Layer 5 of a small transformer language model trained on English Wikipedia (9 layers, counted from 0, width 96). Numbers have three digits each and are written without spaces.
In attention head 1, each number of a token's query or key is one row of weights dot the token's vector x plus its bias. A token spreads its attention over itself and the tokens before it by the softmax of 0.177 times query dot key.
The model reads these tokens: "8" ")" " |" " 98" "–" "38" "–" "24" " (" "." "68" "8" ")" " |" " 42" "–" "10" "–" "13" " (" "." "74" "6" ")" " |" " 7" " |" " 0" " |" " 0" " |" "\n"

Query weights of the head. A number n stands for (n - 500) times 0.0019.
q0 (bias -0.014): 476176687460676641700391463545450550621463499679326459421265544631312543439595439425666539431479564469691691438605600229420619473594452523372428491517572433570660572436552404487558516487543345401639252653431516754472586398492411279610669452594385336429521603517391385629630474348507457563
q1 (bias 0.044): 343227259422428562615589562537520370603625451436537641470512474598457574408671293348461494547549529293346420438381745373451345425618321614448638522496663663592498681653391543604496525566425741431506463421472407611516508420371407501462654508522427584641457348602516710577438400517397666693
q2 (bias 0.030): 476675656732552497627612455450292399573607536401608608686565468432565614492645431426608405470490675405466396438455622496400397406329583464360486553498280429463634604550512080668321434488466609467405451459482611594417417510663639362468396619386731601666340684662522597551482380403531387432
q3 (bias 0.002): 482394496450289407716624465683687714432532445592453490587480385629419475512388360449658787369468370464395165427528660355465401385519719582657290289466292511678446527367644650691539747426515503418355440678431389670425470477691466400364409505623312528532652529435611449367511320501614732499
q4 (bias -0.025): 353510469565520696526445696613481541667465373440627383565481497682422434489599421597473487555454633727614744563449454398418704474572555501755487450247236588582370291491585626394309375562521609268555296557379656552547583433328428294291447559552260484372435207714475415583292635532550690674
q5 (bias -0.043): 621313578401393294447447649374602520712449468646540613382468466398802744533563659490639440402332361451543485417411599448395406549431616259593503552313550368279513628608575536569223606533567385498389577618685514653770412565637444512474547525577548632137413586378400629473595373320498450439
q6 (bias -0.008): 500527553462584551578604509355522340557313602475310554308722403524494552388508440516622660450395590515336588371539344474715633543447475504527748521552348537372738569701625575466496457391455677661354529590495570275531390454332588551469491225303673276473434385495721576297491618532389575589
q7 (bias 0.014): 391462546532344462535480404452410653376715390341413545209580449404446606351415492272383289671676640439579601524461397549638593420636641398687832470648272601645563524477747726664456344446403411483534686447337485557475302615209540254496460804621498638315306442422573529583489565586367561377
q8 (bias 0.031): 504396254817488580553412470409497464286563445605330509399340684531496611569375575884396412597548464496583523478497682561331553441349590463504529383465542442542653108539697543510589403218577427438583528595444573179490434596345625371423356455383652408501330558546473343536520780438587616702
q9 (bias 0.052): 575437496533474714621826626567558526282512462517547613411533560536450409447478545567394381224354661592543522312433581569618567661432500567363582431304509590345447579284627584559496363325565717396405316562289554309544517581430471460463578704438447376589343468459634350464436292452265499550
q10 (bias -0.000): 391666360399528478500384536472437364782401546497537230487575624635589411535431496516404397508287609486338306641345368385458639511168620280513604629554523425471611483360502629376566785418578593317553527532383278613631851463457543591712633304601603300385544623516465762512631499536139427552
q11 (bias -0.032): 621715488619519337502476651546425505400329416598429340532449455406599514418585647303448610458483632350478561528234471423362376459429271590314695604547599439481542552563597490805585536641511429733609460520671527472633438368761359640489442399456461488459699595400515645400640255458361450371
q12 (bias 0.018): 468389471284607705330351356539570365441624622714635550531382401356357251640307751579257451509619458658517683493564630372637517319461779469492507337542338408522528443659584777366454567524318519558609698464380523730331395379344541299526242524555489501520696542536455409506661620466528579520
q13 (bias -0.054): 534650371397566575691548515619540566554542346793323488584438683345656614483386592446301458574496443443555436495440637592568437667477339651361637367421326465509412557670428555501599320320559409535479559576339416485395369532402450694450671432650386600382581552538371711439467700500690322474
q14 (bias 0.003): 532574341405523477532515542602504722555315479348647388368638564557464701541320558357595221628572285540586555540615662381546550387564658442207474496646581526436522380409625392487326401522557529355458456598466350360319627582465515477750339500514521673509542365666542287711596514377669523622
q15 (bias -0.019): 629552294252639284244502471519559601568399740459285401619524527457697546478705659417778566435490669452469576484334510618410806662509200216482430363536441485419592651330443225518425817425563609288612524575563384583689357611488505630417709505351435611486570493103413634337502552588399504338
q16 (bias 0.041): 428582366348362542636502650667458472513413703551705469613590307429510617476594593522301381293499592364683614621646557550622394532670524531399284528254400575253552490371586531544610541475548557436597488420531548486543417451399779468530568635557273502285163549438565428585505561693533392598
q17 (bias -0.004): 456599550368379581351480482568440320610567820552370482551516645583487398559462535314360603392454576522306513391424508651476588473722446563484597691538405680640327453404508577457655509690309490639442324521533380567470484287606385528634391460486536458486404487480283643532526531604324421671
q18 (bias -0.015): 476513546548325585524704482412478459487297545368461323609475440642394569777333642485570663664478502440384678637580384448570485402581607662493310414668472398652536301440409449601470281450400322450556365512607280525401533434622667531423424426609321598629340536459591478413513468475704797525
q19 (bias 0.051): 749388494392463263432664567524537550496437470455488481633473361744513552444317513343528528467420540478531550411350204505513645530501365475488257372627490559535539684494599481781520572502674462635385751303578582612446624567418480539450387481323585495285648432521490661535621622566513412436
q20 (bias 0.046): 619551600623332557309382300588579437349464508498688367431607532618584630722121322626503439425387469510540557466524515458412280373655330463697432617396390436761697447328465619513368143620590413568705539824285397320539410381328602422375359722553514528545625642683645259397431351657706475349
q21 (bias 0.061): 279491528321512572463505401562519453482580376351551665588442466429382534612567441403595433598473622278467500544614502712750345291483414630362620549399337376672637514456543571570530430412588534443500513502478449407407521354621462459711426391411390645687425382506644537431785515554231665500
q22 (bias 0.020): 500330442667476528542430404509502489494577397451510442651631318402418555557607454479465377465331641699442535306454652490237724790471624218514478362574573372294590646423723716451477482464470652492483497360454587522757509410598656675462567245390245492692360560416423533397488400646467375534
q23 (bias -0.052): 586606581287604355475705517476570443324409778403447540447682649288477521515571719452653339754630492326425622301480326487343587513416430552433572628380570612509552561255498487465548609394669646420645485396501428411779540480512323539457664594263516583413383365566528724473494304532510325310
q24 (bias -0.038): 460693749514622353327392737503585660547399647436405601553425475454531495351573590477570625366642282634552343217443582559524702348573228390509226308519646584354480576391505412482498893375418687463512419529520562689500559311448280705196596353353549680447344582379296832569401377660236551684
q25 (bias -0.025): 388393484446456384495607308532413732539661523217496585594328437333508576655644505578571671534577616586652562496380477672690554327543471170466669630339640370500479632539563517354452509628285253479629658704680356467514443427325612367293559560559435430508460253611499803427465394566469271593
q26 (bias 0.008): 473239565347505632601722767658548569403437411585552356372509462561469568541387786796345296620637322412568584636630762398441713574389511366637501404397278530484443462403521543496510366561480551346303337516450313259418569555387623327653315323449602382539534677499449505637473592598682607303
q27 (bias 0.034): 331712446380728410379259327628543374457604628417468724576423556567582599633528391625377547562487610388395526471514496552507613453588274442554620422680589506366477588560455266636518487378328524284422518477555449860600490771553291621682566499500280351429419431344694508387473306422678474442
q28 (bias 0.038): 457470588299530442540485606521533617216566389520350416598441313552534454338385612566455382380530592525581571491590625549421440671490543520581465670426467628734471371518499440564433531688759481534437597404406353284319613368334670472590543613577402659496195622480703541420465581476504502491
q29 (bias -0.016): 495372581452453448444423528489272513529402419383747362399402482486490335562841329528575590557625603503494448501597490396425465519779423448365547448304338658645382663380680396389633465732412411710583422596515421550559748382221477542545355765288404454628582513774662482536348583490412572522
q30 (bias 0.005): 496607430580264534452552391700308492489819618301572833570429538496366665467255600691445370635554466430470564483464468447425458546151635678465446502434332602535593425694429470406341445470565313702541453567360479536430538619596700424531328544542377348678508609452573446631472580320315404320
q31 (bias 0.026): 754578398513380443667464294595441647543341744578516364383542438478680322543678669328557604530457396384427301578526394502454471606598440339484561202500632660556597405189569307674320620306714987453411357392502476592570492516539561726403725336330562498362687489150285580436564472525514335572

Key weights of the head. A number n stands for (n - 500) times 0.0017.
k0 (bias 0.055): 520621529283191710488610515703486389737631605545451711527429417661672461499275505602633440563442418484440569602445673511501685532180493537555593363389493560410536384593412367327563502516545718523333408691446626447386504402657381471198360394406375534373469316532296514616599533699487592427
k1 (bias 0.009): 449548489401397316589528450655454457649664447518567510366505328574434465621395455344508521500609474511545499630541606389624413446331503520556642498355708462454357567493574298649470638388698445424624430489601246495680651454526640541848421565450495580515601264382378478472376426605601255458
k2 (bias 0.037): 391550439453650811632477396706212477717529350444443644296325473397546510573427248502499440160434607270347556552504547498460385249661478649537439516527735579539697628571600416524541429479457380565621412534544663741486564418543460566439585596717446354375359448469543340503309374404467767547
k3 (bias -0.028): 464409305731546403684549512379736392557533380636732475706518567633575704573459348518496324643584487421691546401614823574700440517201402361851542138490382581444479618583468507358484671460704506447646549360488607459641650392334273289395524430615373261470527486582416363548448486196290473337
k4 (bias -0.009): 600366279477483670246676575641711725335464638618325653454718482566708481377387560417484581727326590611389439584636772486506524605134448657513455572844423598487663377413467550535776586527304634521556355519561391506366460280380542511554378483341440390298536513316369309568420415611712603421
k5 (bias -0.024): 461456567644337481572671794499392490760468452609612683753467471477548624615653665553391281279211442600400456711487658376423603535357467567481577588429582242655620438410541355495362524737403454291514489606733353331649580600468631457539391355489528624384372603436541446473453277506464714295
k6 (bias 0.021): 572467478616476608426424305363584593544436611502434454825413486554429346455687350678391599456333304624521485448472583523495457641602456469397407596594426356486509614390575478691594431421599627496485551289546517294756511511494351625573535410707430811427603641466528533361189338676528331357
k7 (bias 0.009): 738531585299512515479427655401494458442359539359557546483523475431649427395491591437368691573511569511526217638558331481423467412235613453407713631399437825449744530327508497280295645578466562510635674417625454466660252460577625644587538303490367516518341589376543528877444610521331566612
k8 (bias 0.008): 498537608579698633447477389721470290320348324316292401506568385476564332445554484602588479679525283736534376468726524519391574512548466417658443485536404491369616899409555552441417472494663642480674548774580578645384344634421522273284471627554572306325573293798589343634639289515450438592
k9 (bias -0.013): 527500507603731709462622378546568535340312618508392229769504489518468576560443475424536404602597498555446553698662404309382647597601551244623540263519663598639543573520582449552645401457374607544509632448362599456483642485198544488372537254499470575374476382459414531470382582645507539448
k10 (bias -0.026): 383645475556534549468497359529448753539496622619425697375428497395621804364563358499471368345454539566267257477301203615632623761326580569370619496606381467546360621636510305530596353498421745726520507640512408380552259607437517424575389452497700702668563505386289749275396491598357314491
k11 (bias 0.056): 428478497440419393448611338422462518576758569528618672537453518516326451501594279255265473397251302591424677766454146350214588458557567518459368682381543315710504400572733353457637481590637514515508560534427329389400656611602608417659800515538563585587573529289388674510542605395412416488
k12 (bias 0.006): 591536521621407722508452403645375383457760533150396408461701590629482379396347501716530650578625487524519323460430681838368666649514307461434680250460401662361635637212266749212545774449362146408492478668629767558415222730564376313542448517342290209465266781493487624615648507525511580675
k13 (bias -0.044): 631170739476246559505685426686507575458327423513366324545463509526610515557528558517502726490378612513402369768754418457495596498603456658355475462520350762495420628317465419457600530400596427432452454613239468366538509368381351448416646320531690503559756447684690507392453441464531289583
k14 (bias -0.006): 494410421434493565617672569580628377297400459590507719035637513445540330476518560498630324602753197470628424487533454511497530538508556506586584294586238346610406404318300442458561524559640601565455587525514586673324548680545371401608435504462567443570312781585511658485468399640530501609
k15 (bias -0.023): 210425371622522363288523570396497872492595552600785780672302318262395626482516699377542756168603408518564573367484243344534625361402390637384580478420561379772428435607596340588500522340394357368524378671284110368486653451405617456537553526595439539649822616510420702486451491672442787615
k16 (bias -0.069): 634554605332560573832828579511698657305393486328485496633327366359551529293412655454561568482604627401349291315555465488556221645559557496597367421456475831582543547626387487444500506388508455465199349476504374425440603578395547490440621311576390708468204631464548468414766398694584458426
k17 (bias -0.019): 553702649513571488516429379372289447541657512368468420487536430319602571496341520602423799516556632276384344486463498353632521570540596545360499738420583537491516392602438672274514514339583476498592523329474570404340420520515279693593509467486434595461555674496708525367565549425502464286
k18 (bias -0.002): 482385467395520534596490378517698512249482207541625775437741418612381438414488436461476576509489384527880477477621654753488311425647577508371498287505290413423645441420514440506522398617619493727420484470527655714487381525482423311398442303462466362457379388498684379498569678335757542400
k19 (bias 0.027): 400421581625555514402538727433534626728614376669688547343437558473260442234572461474324523572460338651523723549384484457437555630278422366591618542367533315711423293475328277690526378587581633627434598503415338539412379575627705364661723431598322456664780399308645649575431501267384595582
k20 (bias 0.030): 665661468523705570524472546575623352340391273385656437611672679578646596593512467465504644659484709549617214266654535507475289289701459497649480592370408451434390340641415220209739656550359492561459415600725772788478581690544242480577530173389357432546442371463264562550476399435469567685
k21 (bias 0.074): 377735637357405531662453474757571508457571662453381521495395652529461560565440369270434567576639452392787424508432537528535110364520254555270516525670266545613457685638436388417525546540788365639374431397460539371374591783546520777554448601802456360436401498296486616616421559372579507281
k22 (bias -0.006): 461375501596399557498555499303393511426481752507630505547553328346386331398653436553583550401406747538295458521415634594397608521369609191501424431415539762611610613575696533610607486485430585569522687466532430365412481558435482435587765506319440456492492302608447616241374537415703596576
k23 (bias 0.019): 544465444367434420649302549534444594580330494527461390444389532444537647725521483360544651268409466346268510415479413363671571711448327657362336684554514470727654504569737510492416326514650688329484479537369512489583622631368503484660551540211511652364531453226563819626513372343603559588
k24 (bias -0.047): 336539415449663340183607813518273764530468602533443589468267481583399754243699540617212643158582616417369408576452549370704948691383373502453342413270564568694376393748658480644394395393455466297398433557311405474623654435323478708619330874534644479535858447504459425443621606412533519314
k25 (bias 0.090): 460467583395420431468472625572499253607546457420499648322371402411420543467664485508477588594268458537932429391416522424453534447630298727394680493449603599426601292556502555331313554510327369504583405679724337389610415500394414598850586453474445704650447340308453686433444751772270590387
k26 (bias 0.016): 631367388472574837645403652695713387218240613645505454398472433565520391287360484620501542529692336646547245569538630666417647746394473495558349326471289353427583666522379447420590670494463376609731587694531525595394597493326398504262507464451438418518402561424547598311707464510504444746
k27 (bias 0.020): 431513827405420311455312401512601579544568556447274626596607659551528665563338504465717830302626407432544352475479630453779377303511240469494431354422750590544462582495399391540303701445680407216574348470584610548464328307632582529502417645411564659475553637574428405455428685374631487649
k28 (bias 0.004): 584513339312591459632646447608567444230399630581679484449583623471615511364600637358305615393608674449706397514425405570290446541575509359737499503408411399589350717668325575433647648698521507743536606562061331438325445499489656420673505189527355321276508469488732444479603477710260571571
k29 (bias 0.002): 491562390507480374459472205605585414536422642525510730220569493541378565496502737496604458604471427465237525504608797406500356681383597662396401530710453696584547488442718426377506578381421439485462541414414566485522314472469384738419477420527471574669385341406366421525764431463667554533
k30 (bias 0.069): 471368648336778707626573390387511377538554461379234426375509516625675554631508588367509580663808562427646497692383659555434418496599277458330637586401342456126569636256292460531530574524391351507566566547503706384414458400320493314361445557416452612741249642496487439656632233389355569530
k31 (bias 0.023): 366627339592695322516762576298571545373512551549719542603686513234526666675561362349567654166432406585387597272430185318549629524200529525638490391489717480671590177607411211656358285420652604580634391378516172499750672475745491457705702341590555314564528449439459364208516504551659526571

The vector x that enters this layer's attention at each token. A number n stands for (n - 500) times 0.0085.
0 "8": 230612433533492362484417575387495738575647695609636769489314517368392606449533494521414493118356554470511627396415255314458751636284651426536518508497699357670422284630768375615498503482429713319590419505446065400495713445522502491628550565516610467681691508330373529402456551629483526520
1 ")": 310546388533469404447501538346481773627638634618684747460324505352398642440493507554441402062348532510493616411415222305466699575361605487531507472536691401687394305652831347665522434471476742423590520419425056350450696484507531531648611539514638493667662437319462535349435539535501524558
2 " |": 322533432597456359512514577370450816568584591678599704549328391328401633456583450516461434038342553545518656399380163342420767530355542485528478548508726335755419318639764294645514368546559661481557500501482183333499653467528594459503727592472659457653653441402424501319427524521499534575
3 " 98": 444624394627496365435487515371556849539547535657681765425327424415336564428662415571479398103307638529469728334445318334415772483442526418523452504484714434855440293699728272710516421570571692538517474399426187330490614437518561452598591492547602519476686386411351543385353474607524545524
4 "–": 303493455580557404487562537319528712436571608665697716422455418253316660499644431453519324139278597538423753339455318308466711526457641541625406499500690419868404326703619429724534336548601662495438484434353194308482565418457688420662643544462607490520646381439494491300415540561645482535
5 "38": 398539470616567368402427524383490754529504635639735724443400343370374572502661401520560393089274524523493684377564381325497702451369588438601442439385635364926453337719764346682465369535594627591523490401364038374477612485503604400637540499548668567547604417426425516311400514573622540544
6 "–": 310500462565568407467546554289518743453563624646744717427444373276311701468639442442504326112310525527436755365430318310492723523446675529633405461491672392857399310692615419738484366576587632504415494449376186355474572434471698385685625558478596498540648402423501507339453531516627506536
7 "24": 372564455625597403395452507371516744541498649621768714410354313385345581489651439504528383084263495482511683448538384304483697421365598450599375438403622431963414338663714307718424392556589600529510527426424074356501573524530583357676574506550692553542626426441457537338421519544615569559
8 " (": 293543384561503334470530603302587754525507626673798714443480438346316722447582429434469376037292455494449618371447323337441732490434660566589382574516770396795428279618712333697518446546585616533471503517384197359489636497518582426579639517445668415584722401446476528387380514472526526515
9 ".": 366540433621498393445521513354475819499590553677792750465424415393312630440471448472484411140373532580410587431491305351478749509410593558606479458517727375901391316662654395703520267596528655507586506439424127325417562477513577431618628558577623464628687354331355482296323557467539565587
10 "68": 419582414604586382375421472350447788538531607664756716402423370389343555511635388515525423083381531531506679402526392337482772425368556414543479467430624368937451293672727264718426355625583641576472523493391075369509589447497580372646627505514621533575676427422405478352436510587547567560
11 "8": 359595396588569380424421490365496788565486657609768707439408361388340600455534505443476397044276556472536702357451381287463726499396623448516447417500662361850467304702672241732431362612526621514540552487359091390549626476520610367628615503553631499572664436488459549369475493585561616551
12 ")": 389508357557512425396553550333499786604580589612810706424393444373397659422473517503472321050354472510516617425433284300437656508430627524545469421550649385780406301679750324756507382515532697498552588382423031345442659520524603464638666504517647476625650386396514541345424500461537582563
13 " |": 339528412601486357505544602368486819547560575673678656537390382348403625445591461470461415035350498543563646410376175330387720501366562494552439495512720311811413327652707268720489351571573667522539526496450156364479637508544636411511729555472650462614631432426460495329437510497501591606
14 " 42": 388574392562569402466512527335565737493475538683807736479391437389364524436637411508494374118310562512531700383447287247407736463390551435521405426447685457955499299709762247734536442575536646603530501393455224361530595479539562453587606456533651480454708382435420501365365482629500556542
15 "–": 315486446575586406466609548307557704404567580695743701435488409243346663478646449408502351181275574567439741364456343317451683500471640540656409498475669381901410292683595393737533342565591650542467485465341185332467549416453697399666649526485593478487656355434487481313413541564600517538
16 "10": 411607440658604374428482489420513774513444580642794757417420378369383557449625454436501415098239545524555679370582429311398704472422562483591393459469626331938434323627655302709468387591568653547521549413328077355492567458501608355685581511556649501516667416462455521282427532540561586554
17 "–": 309488433579584389444584565289541730430570593660788707428484377265349690456650459404499328138310511547459731369438345331469679508468661528669389463497653379878398286682592397740481369599574610542450497477376161359468555443472713360695620548498585478529630386436490502335428533523614541550
18 "13": 397568465614590382372489518347505806519437625639804764420414405403390566450647431416533370086289501520556667409537436308443653455412568461598364454436579348922434341677699334700434394602555618530551547421362051377526566502557641323657593486532685452531640406459429526332407518546595591568
19 " (": 306529362570513332453567613303617745499498603680842714444521443365329712449577430405463385066298457513483615364457329360420700494443654565608373557517758387817424274600681315702513434560580622572490508529371190370481628502521595406572644494455648387567723382454476514384363502477514556517
20 ".": 373529413630515382430542508361495801479583527684841750466461417411318620439470457437483410177385535596439592431498317368459726493419587552626473441515712369915390297653623381707510261619522651546598516442411121338414558483520583411618637537585608443614679337341361472293316553468532587593
21 "74": 413555359592590376381457474365514776526547591680785715423450340402347562506637396489484395140347525527556672383518396357458757407380587412586512452403600366962423292628671243748434323599590626572515499491411083422488595469506624385659585475516631548582680435404417457324438531552525603590
22 "6": 363550400574590413415449497337554770545496642603834686446438361388336595450559509454454410080274540459545712371473385309441671488388595441528448421533657338860453298672629219723446350622539621574507573528360065402536640488527611350639639486545602475558659425508442539352455498594554659552
23 ")": 403495341551523434386573566331529781588581567617850700419419449387408651417469520475472310074362462524541624426436288316418637494435625523559468405549632365802405296663714311763512369527529690530562598395424027362433649528529619443638674475524629457610648373409518538352423490457528607567
24 " |": 352524407607508360484570619369531812527566553675716644541412399364413621441583461434449409045364493550597640419382180341365700488358563490571427470514706293827417321631676255738501345578563671541549526511448148388458626523547652385515726532475631441601625421442467486339432501494493622609
25 " 7": 372489399607556346489495492416602712493447594680831728430424426387359548369612456427490429136229588545538674320442303306381680466404578451550416457479703411898471253686632270749548419589543648548583556421427242403487638521544645381608655510522631456438679378484396562327354482587484651558
26 " |": 376529415619527337536621604410527738454544549734742624515445415330414579473607468439458437078327523561558624394429225352325656541404570489578410442528732311880389317676672300699537306566587707567581509494376166359451619488524610432503722493514641415561570382469458454277369521557505603631
27 " 0": 398530370596439345427535518421585695470474561657763669499451425324379523378667450486519395165300633630525672334469320308351645489405579489658398473494745482902457222696630273768572384602549699558552551486406173400410629540539621401558648478595636439454597294443391534356337481587519575536
28 " |": 406530434649528353508616603409576739468544535725735627529441440346419579480616465432448433079350519580568629392436247334324678508382566507582413435527744307899402295658664308697559280563570722533600481526422163383427612498535605414468701495478622405549575350497454425278367502533526607618
29 " 0": 413535378615439353414539520418601694477478550655763673505452431330383517382669443477512395176307630635526678340470331305349649475396578494665401470491751476907458222686631277767585377597540711547566542501415180414395632539542621390544648478582621437450594277452389517353329473578523578532
30 " |": 418529439657533362493618604406597739469545533719740624537437445352421583482619462419443424076370514578571627398443259331324681497377572509585415427527749307900407292649657309702568273561560722524605474536438160395417610505536604394461692495468611403547574344516455411285363493523532611615
31 "\n": 313577391589568308452559553383600743524659549682776781510436521261456685480518499416404378154387532543533624399399265422429674495299498513581570495484717347751470313608555226676559357547521628559592523554521097373451611526558644424588685544491611430595714409279380595281366491519497426464

Token 8 " (".
To which token does it give the most attention? 6 "–"

Token 26 " |".
To which token does it give the most attention? 26 " |"

Token 19 " (".
Which token does it look at most, and with what share of its attention? 17 "–", with about 30%

Token 9 ".".
To which token does it give the most attention? 4 "–"

Token 17 "–".
To which token does it give the most attention? 14 " 42"

Token 14 " 42".
To which token does it give the most attention? 14 " 42"

Token 31 "\n".
Which token does it look at most, and with what share of its attention? 13 " |", with about 40%

Token 6 "–".
Which token does it look at most, and with what share of its attention? 4 "–", with about 30%

Token 30 " |".
Which token does it look at most, and with what share of its attention? 29 " 0", with about 70%

Token 13 " |".
To which token does it give the most attention? 13 " |"

Token 27 " 0".
To which token does it give the most attention? 27 " 0"

Token 20 ".".
To which token does it give the most attention? 15 "–"

Token 5 "38".
Which token does it look at most, and with what share of its attention? 3 " 98", with about 50%

Token 15 "–".
Which token does it look at most, and with what share of its attention? 14 " 42", with about 60%

Token 21 "74".
Which token does it look at most, and with what share of its attention? 21 "74", with about 30%

Token 22 "6".
Which token does it look at most, and with what share of its attention? 21 "74", with about 30%

Token 16 "10".
Which token does it look at most, and with what share of its attention? 14 " 42", with about 50%

Token 29 " 0".
Which two tokens does it look at most, in order? 29 " 0", 27 " 0"

Token 10 "68".
Which token does it look at most, and with what share of its attention? 10 "68", with about 40%

Token 23 ")".
To which token does it give the most attention? 21 "74"

Token 28 " |".
To which token does it give the most attention? 27 " 0"